Layer 20 of a small transformer language model trained on English Wikipedia (23 layers, counted from 0, width 96).
A neuron's activation on a vector x is squared ReLU(weights . x), where the dot is the dot product.

Input weights of the MLP neurons that the questions are about. A number n stands for n times 0.01.
n38: -15 78 -26 -22 8 0 -17 5 -6 -35 -33 6 21 35 19 36 -29 -29 -57 15 17 -18 -17 22 24 5 -20 -20 -34 -15 10 -6 15 -6 -7 21 61 2 -10 -2 15 -10 -22 -20 15 -22 4 -22 3 -58 9 18 2 19 -63 22 3 -38 28 -13 36 -6 2 -26 -1 -18 35 51 47 40 -36 -18 49 8 42 -40 -14 -17 -20 -22 38 11 29 -4 -2 14 13 49 -28 -62 -2 -19 -21 -15 4 26
n40: -24 -14 43 -25 26 -13 16 -13 11 -2 -31 -14 -9 41 41 40 -12 3 42 30 38 30 -22 25 45 17 -19 -19 -41 -40 -15 48 -4 1 15 -14 -1 35 38 -5 36 19 -30 39 30 10 -8 -41 42 -4 -20 2 2 45 2 7 44 -30 -28 -41 7 2 -59 28 7 25 9 27 -10 -27 40 1 4 26 -58 -41 -36 26 -36 -10 -8 8 -38 -18 -17 -7 -18 35 8 -4 32 -9 36 -13 -11 -5
n43: -20 45 -7 22 29 6 -17 -4 18 -7 1 -7 22 5 -3 -10 23 2 16 38 -56 -3 -18 -37 -29 -17 -10 15 1 12 -24 -37 -35 -19 31 50 10 12 1 -8 -56 -3 -33 -17 7 -4 -3 -8 25 -27 14 23 35 42 -3 -33 -22 -51 -11 14 2 29 28 -18 3 9 40 23 41 21 22 -17 -35 -7 -27 -23 -17 -46 -24 -20 -46 -16 16 -6 37 6 7 -40 41 -29 5 25 -11 2 -3 -23
n60: -25 18 23 -30 36 1 12 43 1 19 -18 -22 10 18 4 20 13 9 -37 -9 5 2 -18 9 19 30 -5 -42 37 4 11 -5 -32 -24 33 -40 14 -27 14 4 26 -29 -8 20 34 17 -36 1 39 37 -2 -2 26 8 -21 -23 13 -39 -16 -42 12 6 41 58 -23 17 -12 18 21 3 9 -13 -11 -7 -12 42 -19 -2 -8 30 -3 -27 8 -10 -2 37 24 -25 1 -60 45 -21 0 -30 24 -58
n65: 11 -14 -17 -5 40 29 -18 -4 19 -11 10 28 27 27 -36 -4 12 -13 15 -17 8 26 -34 3 5 41 31 -10 -16 3 -4 -37 48 22 8 49 19 5 -35 -6 -4 43 -3 26 -10 -4 40 37 -19 22 5 24 -1 -1 -18 18 11 1 4 21 -27 -30 3 -14 -12 23 -10 15 -31 22 4 -9 -14 -23 13 3 15 -31 -21 24 -33 -6 -67 13 -43 15 25 16 -46 31 1 19 -1 -27 24 6
n74: -18 12 21 -20 0 -15 -20 15 15 14 31 -20 -2 39 -16 5 5 -27 38 -26 27 11 25 -16 14 21 18 11 16 35 -36 6 -1 -10 22 9 -42 12 5 -1 8 -19 -21 26 -47 9 -7 -20 7 3 -3 20 0 -6 -63 29 1 -41 32 6 27 20 -12 -4 17 -29 9 31 12 -3 -3 -1 5 -8 21 -8 20 24 8 -26 10 19 -3 22 30 -30 28 23 -37 -23 -6 14 -11 21 -54 -15
n80: 1 4 11 -9 15 -9 -11 29 4 46 -7 8 13 -31 6 -6 8 19 28 -10 -48 -5 10 -9 -1 -2 1 -1 1 -12 19 -14 6 -25 30 -14 -2 22 4 19 -17 9 15 3 10 9 -55 1 -6 23 9 -2 6 -5 -35 -14 1 12 -36 -53 -23 -8 4 -53 -9 18 10 11 -11 -2 39 -43 13 1 12 -4 -29 -4 41 26 -3 -19 -11 -5 1 11 5 2 48 24 13 1 1 26 7 63
n110: -17 -2 58 -15 34 -13 5 -42 -18 -44 -2 -8 39 26 19 26 13 27 25 -13 -17 -13 -5 8 0 -5 -1 -33 -46 -26 52 5 1 7 28 -48 15 -21 16 -24 -14 11 34 -17 10 15 -3 28 16 -60 29 3 -4 22 17 -49 25 -31 -64 28 7 -35 -7 -6 10 27 -14 -7 -36 46 9 -19 5 -12 11 30 -7 -17 28 28 14 28 -32 25 14 -2 -7 25 -12 -19 14 27 17 -20 23 -1
n137: -39 -5 48 19 17 2 11 -49 -5 32 -8 -32 -17 -18 -10 -29 36 54 -2 -5 3 -13 -55 -40 -2 34 -17 -49 -52 18 -6 -9 -27 7 6 13 7 18 -18 -32 -5 16 12 26 82 35 -7 15 -7 -31 13 24 -24 11 29 3 40 18 -58 20 -28 11 31 -7 -33 -36 42 11 -40 -28 71 -33 36 8 17 33 -5 34 -10 -24 25 19 -34 -52 -57 1 -12 -9 -29 -6 -46 12 21 -25 -23 -28
n155: 16 16 30 -54 -9 14 -28 -20 37 16 60 -43 4 23 36 28 15 28 42 18 -7 -2 13 8 44 8 32 -7 -35 3 -70 -32 -5 24 7 15 -27 -2 13 -24 -32 -30 20 -49 -20 -33 16 9 -6 -27 -22 22 12 6 3 17 16 -5 -3 -33 38 -25 -36 17 -22 -42 -13 33 22 19 -15 38 -19 -43 25 -60 -12 -12 31 19 -14 -40 21 19 43 11 17 -15 16 -61 28 17 11 8 -34 -31
n169: -8 30 -2 -10 27 -16 -5 -27 28 -9 -15 14 41 40 -8 30 65 -34 -18 -27 22 -3 -8 46 2 -33 31 40 11 6 15 1 -4 -14 19 -14 -23 -24 8 1 17 1 -6 -16 49 21 24 21 -9 -9 43 -2 33 17 1 -39 -18 17 28 -8 -16 -38 30 -28 4 16 44 -1 25 10 -52 19 8 -2 13 -30 15 14 -13 -4 25 -34 31 -18 -7 9 11 -6 -8 -12 -33 -27 15 -11 -9 -1
n179: -2 -66 -10 32 -5 3 11 -25 11 13 7 46 70 32 -12 10 14 20 -20 -7 19 -7 -17 -9 -55 -19 -6 30 -12 61 -14 12 0 -9 53 47 5 -60 47 -27 -15 -26 22 -14 31 21 -9 18 -43 -14 39 -7 -17 38 -39 18 -37 23 -11 59 -16 -16 50 -88 11 57 12 27 5 -7 9 -18 -24 0 13 -40 -29 -7 23 26 -8 -28 -26 84 2 -11 3 -25 4 -13 33 0 44 34 -11 -50
n180: -42 7 -6 10 -30 50 -5 6 -51 8 -58 -3 -21 15 14 17 -36 -23 31 65 -38 -36 -14 10 5 -22 22 -28 -14 6 -25 55 14 18 -8 13 23 22 -14 -2 33 30 30 -14 8 -32 49 -16 6 10 -2 -15 6 67 -58 5 -18 -37 11 9 8 33 -56 17 -48 -53 -39 24 25 41 36 -55 10 16 9 29 5 67 8 3 -51 -4 43 66 55 23 75 7 0 31 -6 -28 21 18 -27 -9
n190: -10 13 50 -11 3 -35 13 -43 11 28 24 3 -18 5 2 -2 -6 -37 10 -5 57 -24 -39 -29 -3 -15 3 10 -8 -8 -3 -4 -27 -30 -11 -29 -13 -15 25 -8 2 4 -22 -4 6 44 16 18 -26 20 33 1 29 18 14 35 -14 9 7 -32 16 -36 0 -18 30 -9 34 8 21 46 3 16 19 19 6 -13 -7 -27 11 4 9 -13 -11 -38 -50 -41 28 -60 -9 -12 15 -4 -18 22 22 7
n202: -94 4 11 0 54 -40 -18 -38 14 21 16 -18 -58 -21 5 5 -15 7 20 -12 -6 -33 41 -37 -1 9 20 19 8 37 -29 23 -5 -49 -6 35 4 2 -10 11 -12 -20 -13 14 -15 -9 -41 -8 -51 -2 66 -10 5 60 7 39 -5 7 -40 -44 10 0 60 20 13 -10 -5 -5 -5 -45 15 -31 -4 46 10 -68 -29 30 7 53 48 -24 -58 -18 15 -10 -23 -46 52 -11 10 57 6 8 -10 22
n204: -15 3 -36 -19 -3 -27 -30 34 -17 -27 -16 35 19 14 45 16 -4 55 34 15 -51 -22 36 16 78 3 33 -30 -27 31 4 27 -37 -22 -21 -35 69 3 38 31 15 49 -30 -4 -17 -5 -19 -29 58 -2 -14 0 -16 24 -13 18 16 -10 1 -15 -42 -57 -43 -44 -24 -6 17 16 -23 -17 -25 -12 3 55 -32 21 -33 3 -20 -4 20 -47 -12 14 -4 -39 7 -14 -3 -21 17 63 10 -10 18 -29
n207: 28 43 9 -48 18 -20 8 -2 39 -15 -18 -36 -4 -19 18 -2 -17 1 10 -28 -30 -14 -26 1 32 26 32 19 -20 -55 -29 -21 3 -8 -6 4 17 -5 15 64 3 33 8 -23 39 4 -13 16 31 3 -5 -26 11 -11 -10 -12 -10 -25 -18 -31 15 24 35 -1 -18 -18 -41 25 15 27 12 18 -43 14 21 -4 45 34 -10 -35 -14 10 -14 -21 1 -23 22 -8 45 -35 -27 -30 -2 -5 34 10
n215: -16 7 -13 15 14 -40 -6 -21 -29 25 28 -35 -9 -53 -2 -9 48 20 -3 28 25 -22 34 18 1 17 -30 10 11 55 -12 -28 19 -16 -6 32 8 5 20 7 -6 25 -4 8 3 -10 2 39 -81 -7 -38 14 20 -1 -50 -4 84 28 29 2 -25 6 -14 -15 -13 -21 56 12 4 19 14 -9 57 48 -13 28 2 -36 -27 -33 22 -26 -40 -21 -26 -25 -6 -3 -12 0 18 -28 -13 15 -5 4
n234: -60 -43 9 2 2 -18 -64 -29 -2 19 -6 -14 -19 -16 -17 71 14 -21 -36 29 0 33 -3 -18 4 7 17 -19 -28 17 -74 -9 -42 13 30 -26 -17 8 -20 -27 24 0 -9 -23 53 5 14 -36 -27 9 -18 31 -13 39 -19 82 -25 -44 -7 -14 -2 -47 31 -4 -4 -63 -35 53 3 -28 10 41 14 6 -41 9 -15 -20 -79 4 -4 1 14 6 9 27 -30 -30 7 -1 15 -17 -3 30 -5 2
n245: -26 8 4 14 42 -21 -4 -9 2 81 -28 -44 2 7 17 14 -8 15 -8 -18 22 -3 21 -36 -9 32 3 38 41 -31 -49 -2 15 -16 27 -8 9 51 -34 34 7 -11 -5 16 -1 6 25 -43 0 9 -1 24 45 38 18 3 1 16 5 -24 28 -20 12 -21 25 5 -16 18 -47 26 -2 49 14 -21 -7 34 10 -36 -13 17 6 -37 -25 10 -4 28 7 -39 -10 -57 -35 11 39 -11 -44 4
n284: 22 -6 11 11 64 -7 12 -20 -22 -2 46 -2 -14 -3 21 10 -31 48 -38 14 -59 -33 28 -22 -13 -9 -22 8 -33 44 17 -40 30 -27 -30 3 15 -6 -32 34 51 8 -1 -36 20 -3 -17 31 -4 11 -42 -7 32 -12 13 -56 -56 20 16 -18 48 10 27 6 18 21 -11 -19 -46 22 -43 -17 8 -55 -10 -21 -15 12 16 30 12 -20 -40 24 -2 -11 9 8 33 -39 -31 0 -8 -6 40 44
n288: -42 -14 -31 31 -17 0 61 -4 19 -7 19 22 -11 -2 63 32 -9 -33 -27 -18 -31 39 20 -12 15 28 2 2 35 -12 13 2 2 -7 -20 50 20 34 -5 18 32 11 4 0 -26 -1 27 16 43 -19 11 -21 -13 55 49 -29 -4 13 48 -19 -4 28 7 54 -32 -2 12 -21 9 27 46 -8 23 33 0 -4 -17 4 38 29 -15 -3 34 -35 28 17 31 -7 23 -37 -48 -39 46 25 57 -44
n340: -35 2 35 -19 10 26 -1 -5 17 23 -20 40 -10 -10 20 17 -25 12 9 49 -21 9 -12 -24 33 17 62 -12 -6 22 12 -26 -42 25 19 15 7 -37 14 11 3 -39 -4 -5 -35 -18 28 47 12 9 20 10 -9 -5 -5 -22 65 11 14 6 6 11 40 11 -47 74 8 -7 4 32 -8 14 -36 55 64 55 11 -13 -57 0 9 6 -28 41 17 -51 -5 -26 11 13 -43 10 9 1 9 -68
n374: -15 -8 9 -12 -18 -8 -33 1 -23 -42 35 15 45 -31 -25 -43 25 -42 4 -6 25 9 -4 -12 2 -30 49 -12 -49 44 -11 -7 4 8 6 -32 25 33 -25 -9 -39 11 16 13 -19 13 31 24 -1 -3 6 -4 -25 18 -13 -54 -28 -7 -2 -18 16 -27 11 4 -35 8 27 1 -9 -2 -27 25 -9 -14 -3 -45 -24 16 4 -7 -38 7 12 -25 21 54 -21 16 1 1 38 22 34 26 8 17
n378: 32 3 -20 -4 38 -17 -59 -10 -33 -15 57 -67 35 32 -54 -43 -5 4 -25 -1 -12 -15 -4 47 -2 26 -23 -39 8 -35 -6 -29 -4 20 2 -4 18 1 -17 -17 -11 -36 21 13 42 33 16 23 66 0 -18 -6 8 6 -7 -11 -19 9 31 -35 33 -30 -40 45 -10 -17 -2 2 -2 16 10 27 33 20 -77 -15 10 33 10 11 -17 -17 -9 8 -12 -3 -23 12 18 58 -20 -38 15 15 45 14

Each question shows a token from some text and the vector x that enters the MLP there. A number n stands for n times 0.077.

"ro": 4 -27 -1 3 -21 -4 -7 1 -4 6 9 -8 -3 3 -3 -7 8 -5 -12 -5 5 -13 -5 6 8 10 6 -11 -16 -2 16 -8 7 8 -7 -25 -19 -10 0 -5 -39 12 -3 0 -5 -6 -9 -13 17 19 10 1 -9 -2 -2 9 -17 -5 15 13 -10 1 -13 -17 63 -28 8 -8 -5 11 1 7 -2 -15 -5 0 0 -7 -26 -12 -9 5 0 -8 9 12 -1 -19 -3 3 0 -16 15 -5 -17 3
Which two neurons fire most, strongest first? n234, n190

"man": -4 -6 7 -16 -14 -7 2 -5 -13 -9 -12 8 -3 11 10 20 7 -13 -7 6 -14 12 -4 5 -3 0 15 -7 4 -6 8 -5 16 -15 3 -7 -4 -2 -17 -28 -58 -10 -14 -7 -7 -8 -16 11 16 17 -14 8 19 -21 6 9 5 0 8 5 -9 1 -18 11 17 -11 1 -25 29 -8 -31 2 -18 -6 17 -8 -7 -5 -10 -14 -12 13 9 0 -7 -5 -11 -20 4 -1 3 -6 5 -7 -9 6
Which two neurons fire most, strongest first? n155, n43

" B": 17 7 -34 -8 -11 -21 14 -10 4 18 7 -9 -33 -3 3 -9 11 -31 2 -8 -7 -13 -2 0 6 -18 18 -1 8 0 7 -8 14 -7 -1 -6 -15 -12 10 -14 -5 6 6 10 -8 3 -11 -18 12 -1 -7 19 -11 -10 19 3 -1 16 -3 2 -9 10 6 -7 43 -15 0 -13 13 -25 -9 10 -8 1 7 -19 -4 1 -7 9 11 16 6 -18 5 7 -8 -24 -9 15 10 7 7 -11 -22 11
The most active neuron and its activation: n202, at about 16

" and": 15 -2 1 -10 -32 -2 25 5 -6 -10 -2 -2 -12 4 -1 1 -2 3 7 -3 3 6 -5 12 -19 9 8 -17 17 -31 -5 -11 8 0 2 -2 -10 -8 9 2 -58 15 16 24 -12 -8 -15 15 -11 -2 -12 -1 -13 -9 -1 6 -6 11 -10 10 -23 -3 -12 -10 17 1 -15 -27 -17 -17 -10 8 3 3 -3 -9 2 -8 -18 -8 -3 -9 13 -17 10 -8 0 2 -3 20 3 4 -4 -2 2 26
The neuron with the highest activation: n80

" ": 26 -14 -2 -9 -10 -11 -3 0 -11 5 0 -21 -6 -2 6 0 2 1 -43 -1 -5 2 2 5 -11 -19 6 -5 10 5 23 -5 3 5 4 -11 -3 -2 -2 -28 16 9 -11 18 -16 -9 -15 -9 18 31 -5 6 3 -19 -6 -3 -6 19 19 5 -5 5 -5 -7 9 -11 8 -30 -6 -18 17 35 -2 -6 12 -1 13 0 -22 12 14 -1 12 -6 -11 13 -9 -8 0 -3 -7 8 -14 -6 0 31
The neuron with the highest activation: n284

" play": 1 -8 8 -10 -19 -17 6 -15 10 -3 -33 4 -20 -19 17 19 -9 5 -9 0 -11 -7 9 -10 -6 -5 12 14 3 -3 -1 -21 10 8 0 7 -18 1 5 -2 -53 -11 5 -7 -9 2 6 10 13 12 -3 -11 -27 -30 1 12 17 10 17 -1 -7 16 0 19 14 12 13 -15 -4 -1 -16 4 -6 14 -22 -10 5 -10 6 -10 7 5 10 -4 18 -1 -11 -9 -9 4 0 -5 -8 -15 -17 13
The neuron with the highest activation: n340

":": -3 1 5 24 -11 -6 0 3 -2 -2 -27 2 -25 2 16 5 -8 9 -6 4 2 1 8 -12 -37 1 10 5 17 -13 -13 -28 3 3 -9 -17 -7 -8 -8 -5 -30 18 18 12 -15 -12 -4 12 -7 24 8 12 -19 -9 6 22 9 4 -1 -3 -24 13 -15 -5 27 7 9 -18 1 -18 -1 1 3 14 -2 -9 -27 2 0 -7 0 4 19 1 -7 -15 -15 -18 -15 11 -3 -3 -5 2 -17 17
The neuron with the highest activation: n202

"ed": 12 -9 -16 -4 -39 -6 -9 4 7 -13 -16 5 -16 -1 19 3 -18 1 -18 12 3 15 11 -4 -23 -1 11 -1 17 16 6 -5 14 10 7 -5 -1 -5 10 -11 -60 -15 1 5 -17 0 2 8 3 8 -10 -1 -15 -10 6 -6 8 15 15 11 -4 6 -6 -2 15 5 -11 -17 -11 -8 -4 5 -13 10 -2 -21 -17 -4 -2 -9 -8 22 21 -15 2 -17 -18 -17 -3 -4 7 -5 5 -8 -11 -6
The three highest activations, in order: n374, n340, n179

"ad": 17 -14 -3 -25 -8 3 10 6 -6 -2 13 7 1 0 -4 -16 8 6 -16 -24 -16 -29 12 -4 24 2 8 -3 -10 -15 28 -15 4 0 -8 -17 -5 0 -8 -11 -3 -5 -2 17 1 -9 -5 -7 -13 8 9 -1 -4 -27 8 -7 -5 10 0 0 -1 16 -5 -8 44 -17 -6 -19 -1 7 -15 -10 -8 6 11 19 -15 4 -12 12 8 3 11 0 13 21 7 -6 -8 9 4 -11 -13 -42 -18 -1
The three highest activations, in order: n284, n110, n60

" |": 12 -6 -13 -13 -13 -1 -8 20 -3 -20 2 12 -22 11 4 -10 -1 12 -22 7 -3 -9 -4 -11 -6 11 4 9 17 -10 1 -21 17 1 -12 -9 -16 -14 1 -20 -21 10 0 20 -17 -43 9 -1 15 22 -19 0 -14 -8 3 8 0 -2 1 4 -11 6 11 4 11 -17 23 -14 -10 -8 -14 -9 -2 4 3 1 -6 -32 -10 -10 34 -3 16 10 -18 2 1 1 9 11 14 -1 1 0 -9 13
The neuron with the highest activation: n215

"ified": 19 6 -8 -12 -31 -3 3 1 3 -24 -24 3 -26 20 12 -4 -16 -3 -30 13 0 3 -3 -9 -8 9 11 -14 9 3 8 -9 -9 9 7 -12 -5 -10 8 -2 -57 -9 -12 5 -9 -1 -21 8 -7 3 -5 -18 -32 -3 2 12 6 0 1 16 -4 10 -3 -16 19 -4 -5 -19 -8 4 -11 -11 -17 3 -6 0 -12 -19 -9 -14 -15 10 7 5 2 1 -8 -8 -7 5 10 2 -15 4 -10 -1
The most active neuron and its activation: n340, at about 2.7

"8": 28 -8 -5 -8 -31 -1 1 5 4 2 -6 -6 -21 -11 -16 -12 -16 -15 -15 17 0 -15 -3 -4 -16 8 -4 5 -1 -2 -1 -14 11 -9 11 -21 -8 -4 15 -15 -29 9 -1 2 -22 -2 -3 8 8 20 -21 7 -8 -12 3 2 8 13 35 17 -10 15 23 -7 22 -8 25 -11 18 -14 -6 -4 -12 -1 6 -2 3 -17 -16 -14 22 -1 9 3 -4 8 -11 -16 5 4 14 -2 9 2 -2 24
The neuron with the highest activation: n215

"32": 38 6 -9 -3 -19 -15 -7 -10 1 11 -5 4 -14 -8 -5 -2 -23 -4 -11 11 4 -23 1 -11 -28 1 1 10 12 -12 8 -8 10 -15 13 -15 4 16 10 -8 -15 8 -2 21 -10 1 -7 -1 4 20 -1 -3 -15 -12 15 0 13 -9 35 4 -25 8 8 4 11 13 31 -18 15 -9 -22 12 -1 -5 6 -4 13 -5 -4 -8 13 14 7 1 0 4 4 -28 0 -13 -13 -23 6 -9 -12 12
The three highest activations, in order: n190, n245, n169

" H": 17 -6 -23 0 -7 -30 8 6 4 9 14 -13 -34 -5 7 -7 -1 -22 -20 -23 0 -7 -14 7 -1 -11 11 11 -7 -1 4 0 12 -2 6 -1 -2 -11 11 -8 -15 13 8 27 2 -10 -16 -16 19 18 -1 1 -8 -10 11 11 -4 14 14 1 -3 7 -3 1 45 -6 12 -14 26 -33 -5 7 13 -1 6 -7 3 7 -13 11 4 11 -1 -21 15 3 13 -14 0 3 -2 -2 -5 7 -8 15
The neuron with the highest activation: n202

" now": 17 9 -6 -7 -1 -3 0 -23 -5 18 -21 10 -7 7 5 19 -2 17 -11 1 -6 -14 14 6 -2 7 -3 -10 22 -3 1 -13 12 18 -4 12 -19 -7 7 -4 -54 5 10 2 -4 8 5 5 -7 2 -6 4 -28 -35 13 -3 -13 9 4 1 -22 20 8 16 18 16 -15 -8 -10 -7 0 20 -12 -18 -27 -13 -5 1 7 -13 10 5 -5 -10 5 -3 5 -14 10 9 4 -12 8 -9 -7 7
The three highest activations, in order: n284, n378, n155

"ron": 17 -4 -18 -13 -11 1 -3 12 -3 12 15 -9 -18 -11 -2 -17 -5 0 -27 -17 -8 -4 7 5 -4 -11 2 -5 14 -4 21 -7 8 4 17 8 -16 12 -6 -6 -31 16 -1 -18 -8 -18 -8 1 -7 34 6 10 7 -21 -11 -5 -13 12 9 21 -32 15 -16 0 7 -27 12 -8 10 12 14 4 11 -9 15 16 4 -19 -13 1 15 -22 4 -6 14 1 5 -4 0 5 -1 -7 -11 14 -18 -14
Which two neurons fire most, strongest first? n215, n80

"born": 6 -9 -10 -23 -19 5 1 20 -6 -15 5 -14 10 -3 28 7 -13 18 -14 -19 7 -7 15 -2 -16 0 0 14 20 0 2 -5 9 5 -1 13 -2 13 1 -9 -36 10 10 14 1 -19 16 -14 4 23 9 4 3 -15 -19 -2 8 11 6 6 -13 0 -6 -16 13 -7 -3 -23 5 -21 -20 2 -18 -22 -8 -1 7 -6 -4 -1 6 8 28 -16 10 1 -2 -23 -4 -8 20 -2 21 -24 -11 -6
Which two neurons fire most, strongest first? n155, n245

" also": 11 -5 3 10 -17 -6 9 -10 2 19 -11 12 -1 12 11 5 -19 10 -4 -3 -17 17 10 9 -15 4 -5 -5 40 -10 12 -4 16 13 4 -15 -20 13 -3 -13 -33 9 -14 9 -1 -14 -5 1 3 14 -12 13 -10 -24 15 0 8 -24 -19 8 -27 8 8 28 9 19 -14 -5 -9 -12 -14 7 -1 -11 -8 -1 -1 8 -4 4 1 0 18 -14 2 3 -2 -33 -18 -12 10 8 2 4 -7 16
The neuron with the highest activation: n60

" r": 8 2 -11 -16 -9 10 -5 7 -5 -1 -8 15 -29 20 17 -12 8 -8 3 -12 -10 -4 -7 -12 -10 0 13 7 3 0 1 -15 17 -2 3 -5 19 -9 9 -6 -6 26 -2 5 11 -28 -14 41 4 13 -11 -16 -10 -5 8 5 23 12 8 -1 -14 4 -10 27 16 -5 -2 -33 2 -21 4 -14 -14 10 -8 -2 -4 -17 3 1 -8 -3 2 -16 8 20 -7 15 -15 21 -6 -16 -8 8 -20 1
The three highest activations, in order: n65, n288, n215

"3": 23 -10 -4 -18 -22 8 5 10 1 5 -7 -5 -28 -13 -11 -18 -14 -7 -7 12 -7 -13 -1 1 5 1 11 12 -11 0 -3 -4 3 -17 6 -10 -15 -6 14 -19 -24 12 -14 9 -16 -7 -19 5 15 20 -22 0 -27 -15 -1 2 -5 12 24 17 -14 19 19 1 21 -7 21 -17 15 -11 2 -18 -13 5 11 7 5 -14 -3 -10 21 0 19 -6 -13 9 -5 -25 12 -6 4 -7 4 1 5 19
The most active neuron and its activation: n80, at about 1.6

" med": 29 15 -13 -12 -20 14 10 11 0 1 -17 18 -7 -3 -1 9 -4 -7 -12 0 20 -4 9 13 11 -8 22 3 6 -28 11 -9 17 23 3 -20 -12 10 -17 -17 -14 13 -4 -6 -11 -8 -10 13 13 6 -14 -3 -22 -3 3 4 22 13 -2 5 -1 -8 -7 23 18 3 14 -9 -3 -14 -31 13 9 -2 6 -7 -9 -20 -9 -18 -12 -2 17 1 15 7 -7 -11 -3 29 3 -13 -6 -26 -1 7
The neuron with the highest activation: n374

".\n\n": 5 -4 4 -20 -7 8 4 5 -27 -11 -18 3 -2 0 12 21 -11 -12 0 22 -16 -1 -5 -7 -10 4 1 13 16 7 -8 -19 13 11 -9 -7 -12 -22 -4 -31 -18 6 -17 7 1 4 -1 -6 9 33 -13 -1 0 -16 9 6 4 7 23 -18 -24 11 0 0 9 3 6 -9 2 -34 0 16 -8 13 -5 -4 -8 3 -13 15 -15 -12 -3 -25 6 28 -15 -16 -11 -8 0 3 24 10 -3 5
The neuron with the highest activation: n234

"I": 18 9 1 -6 -1 -2 6 10 -3 4 -8 14 -15 7 7 27 -9 -4 -9 -2 -18 10 3 8 3 -9 7 -6 5 -1 1 3 -10 16 -11 -17 -20 -4 12 -15 -47 3 -14 3 1 -10 -17 -12 7 20 -22 9 -4 -22 11 3 -10 -35 -10 20 -11 10 -20 9 37 -1 8 -22 8 -5 -3 -4 -16 -4 3 -2 3 4 -9 -1 -11 0 -2 -10 -8 15 -9 -14 -25 -8 19 11 -11 -7 -15 7
The three highest activations, in order: n43, n40, n60

"6": 30 -1 -8 -6 -23 3 2 3 1 4 -9 -6 -28 -7 -22 -13 -13 -13 -7 20 -14 -10 -3 2 -5 1 3 12 0 -2 11 -8 6 -10 8 -18 -15 -3 13 -11 -28 10 -2 5 -11 1 -22 4 12 30 -29 5 -14 -8 1 10 4 9 23 10 -6 17 19 -4 13 -6 26 -16 25 -15 -3 -7 -16 -6 12 2 4 -17 -4 -14 23 -7 20 -3 -10 7 -12 -20 10 -3 6 -1 1 -2 1 18
Which two neurons fire most, strongest first? n80, n215

"re": -8 4 6 -9 -15 6 -3 9 0 1 -27 6 -3 0 23 10 -15 8 0 18 -4 6 -15 3 -21 12 4 -16 -1 2 2 -9 4 20 -6 -13 -6 1 -2 3 -41 -3 2 1 -12 -5 -16 12 2 6 -6 -5 -19 -5 -1 17 8 2 15 10 -5 9 -5 14 70 -4 5 -13 0 -5 -11 15 -9 -12 -9 -3 -1 -20 -4 -8 -3 -3 2 -1 6 -4 9 -21 -8 9 9 -4 26 1 -3 13
The three highest activations, in order: n155, n340, n234

",": 15 3 9 -4 -30 0 16 4 -25 -12 -19 5 -20 5 7 12 -1 -7 -1 -2 -4 12 17 -7 -6 -1 -12 18 24 6 1 -11 21 18 -7 -1 -16 -29 6 -20 -54 17 -2 20 -14 13 -4 1 4 17 -14 5 -14 -15 0 -6 -16 -13 15 -22 -6 9 -9 7 7 -1 0 -20 10 -24 6 13 -8 3 -6 0 10 -3 -5 15 4 -8 2 -10 1 -2 -4 -4 -2 -2 -3 -10 9 -1 -15 -3
The most active neuron and its activation: n74, at about 0.63

"m": 15 6 -16 -16 -24 4 1 19 4 2 -30 3 -20 1 3 3 7 -12 -3 -5 12 11 7 2 2 2 -2 9 -25 -7 -12 -18 26 12 -4 -23 -14 -9 -3 -7 3 4 -10 18 13 -23 -17 4 -8 -3 -7 10 -15 -9 9 7 -1 -10 3 16 -15 23 -4 -3 35 14 -3 -22 18 1 -5 10 -4 18 5 5 -10 -36 -2 -28 7 -10 8 -20 -8 -7 3 4 3 -6 -16 -10 8 -5 -12 11
The neuron with the highest activation: n38

" cl": 16 -8 -3 -19 -22 -3 1 9 5 2 -23 10 -14 9 13 -23 11 -28 -19 -9 -11 -7 -8 -2 -17 0 10 0 11 -20 11 -16 8 21 5 -9 -1 4 -16 -9 -2 6 12 18 18 -20 4 -2 14 9 15 -10 -7 -6 13 1 29 -5 -3 -6 -9 12 11 16 12 3 -7 -21 4 2 -29 -21 -25 2 -13 16 -17 2 -24 -3 1 -21 -2 -5 15 24 9 -8 -7 -2 8 16 0 -6 4 12
The most active neuron and its activation: n60, at about 15

"un": -3 8 -6 -16 6 8 21 27 -7 -11 2 -5 -8 14 -5 -4 11 0 -20 -2 -7 -10 0 5 -3 -9 2 -18 6 -20 24 5 5 -10 0 -17 -24 8 6 -19 -16 17 -8 -7 14 -10 -2 12 20 -1 9 -29 -12 -15 16 1 -8 2 4 17 -19 22 -6 8 43 -15 7 -38 7 17 -14 1 4 -1 2 2 0 -8 -3 3 15 -1 -5 -6 10 0 5 1 -5 5 4 -29 -16 -3 -10 -9
The neuron with the highest activation: n169

"a": 1 -4 -3 -3 -33 -16 10 1 -1 -14 -15 -2 -9 6 13 -5 6 -7 -8 3 -14 -10 1 -2 2 -2 -2 2 -9 -9 10 -11 2 17 5 -22 -10 -4 6 -14 -46 -2 -1 11 -6 -19 -9 26 3 14 -17 3 -15 3 11 12 0 -17 1 19 -4 7 -8 -7 48 -12 13 -18 -7 11 -2 3 -8 -20 -11 4 11 -21 -23 -13 4 -1 3 -15 8 -1 1 -7 -13 12 22 11 5 4 -9 15
The three highest activations, in order: n110, n43, n374

" Cl": 25 -7 -9 -19 -28 -16 1 -2 10 8 -21 20 -26 7 17 -19 -9 -24 -34 -10 -4 -2 -6 -1 -12 -14 9 4 2 -7 3 -8 18 9 -5 -5 -20 -7 -2 -13 -2 8 18 25 -6 -26 -1 -18 1 0 14 -15 6 -7 10 2 12 -6 2 -8 -13 -4 -1 1 9 -6 8 -12 15 4 -14 -15 -14 0 -13 15 -17 20 -14 -13 -2 -9 3 -11 2 18 2 -4 -26 14 -3 26 -5 4 -11 2
The neuron with the highest activation: n180

" ty": 7 -9 12 7 -2 -6 -1 18 6 6 -45 -6 -14 3 13 4 -12 -12 -1 5 5 -7 3 -4 -14 -4 6 14 21 3 -12 -14 -2 10 1 -6 -22 -11 -10 -2 -27 -1 -10 -2 4 -12 -11 2 -5 -8 -6 -6 -19 -29 13 14 20 21 12 -4 2 16 4 -16 29 -17 16 -8 -5 6 -11 -9 -23 -12 -17 -9 -9 -22 -11 -8 8 6 10 -27 5 7 7 -3 15 7 0 -3 0 -3 -16 30
The three highest activations, in order: n245, n80, n43

"ke": 6 -5 -1 -11 -34 -11 -11 2 -1 -24 -24 0 -26 5 13 14 -3 2 -20 15 -5 11 2 12 -12 -4 10 -5 -10 2 11 -10 13 2 2 -14 -5 3 -3 -18 -53 -17 -12 -6 -2 -6 -26 15 4 1 -4 -14 -26 3 4 19 -6 -8 18 8 -2 12 -7 16 21 -9 10 -18 5 -12 -11 -1 4 0 4 -8 11 -15 1 -18 -8 4 26 -10 -9 6 -5 -5 -1 10 6 -6 -4 4 -14 20
The neuron with the highest activation: n38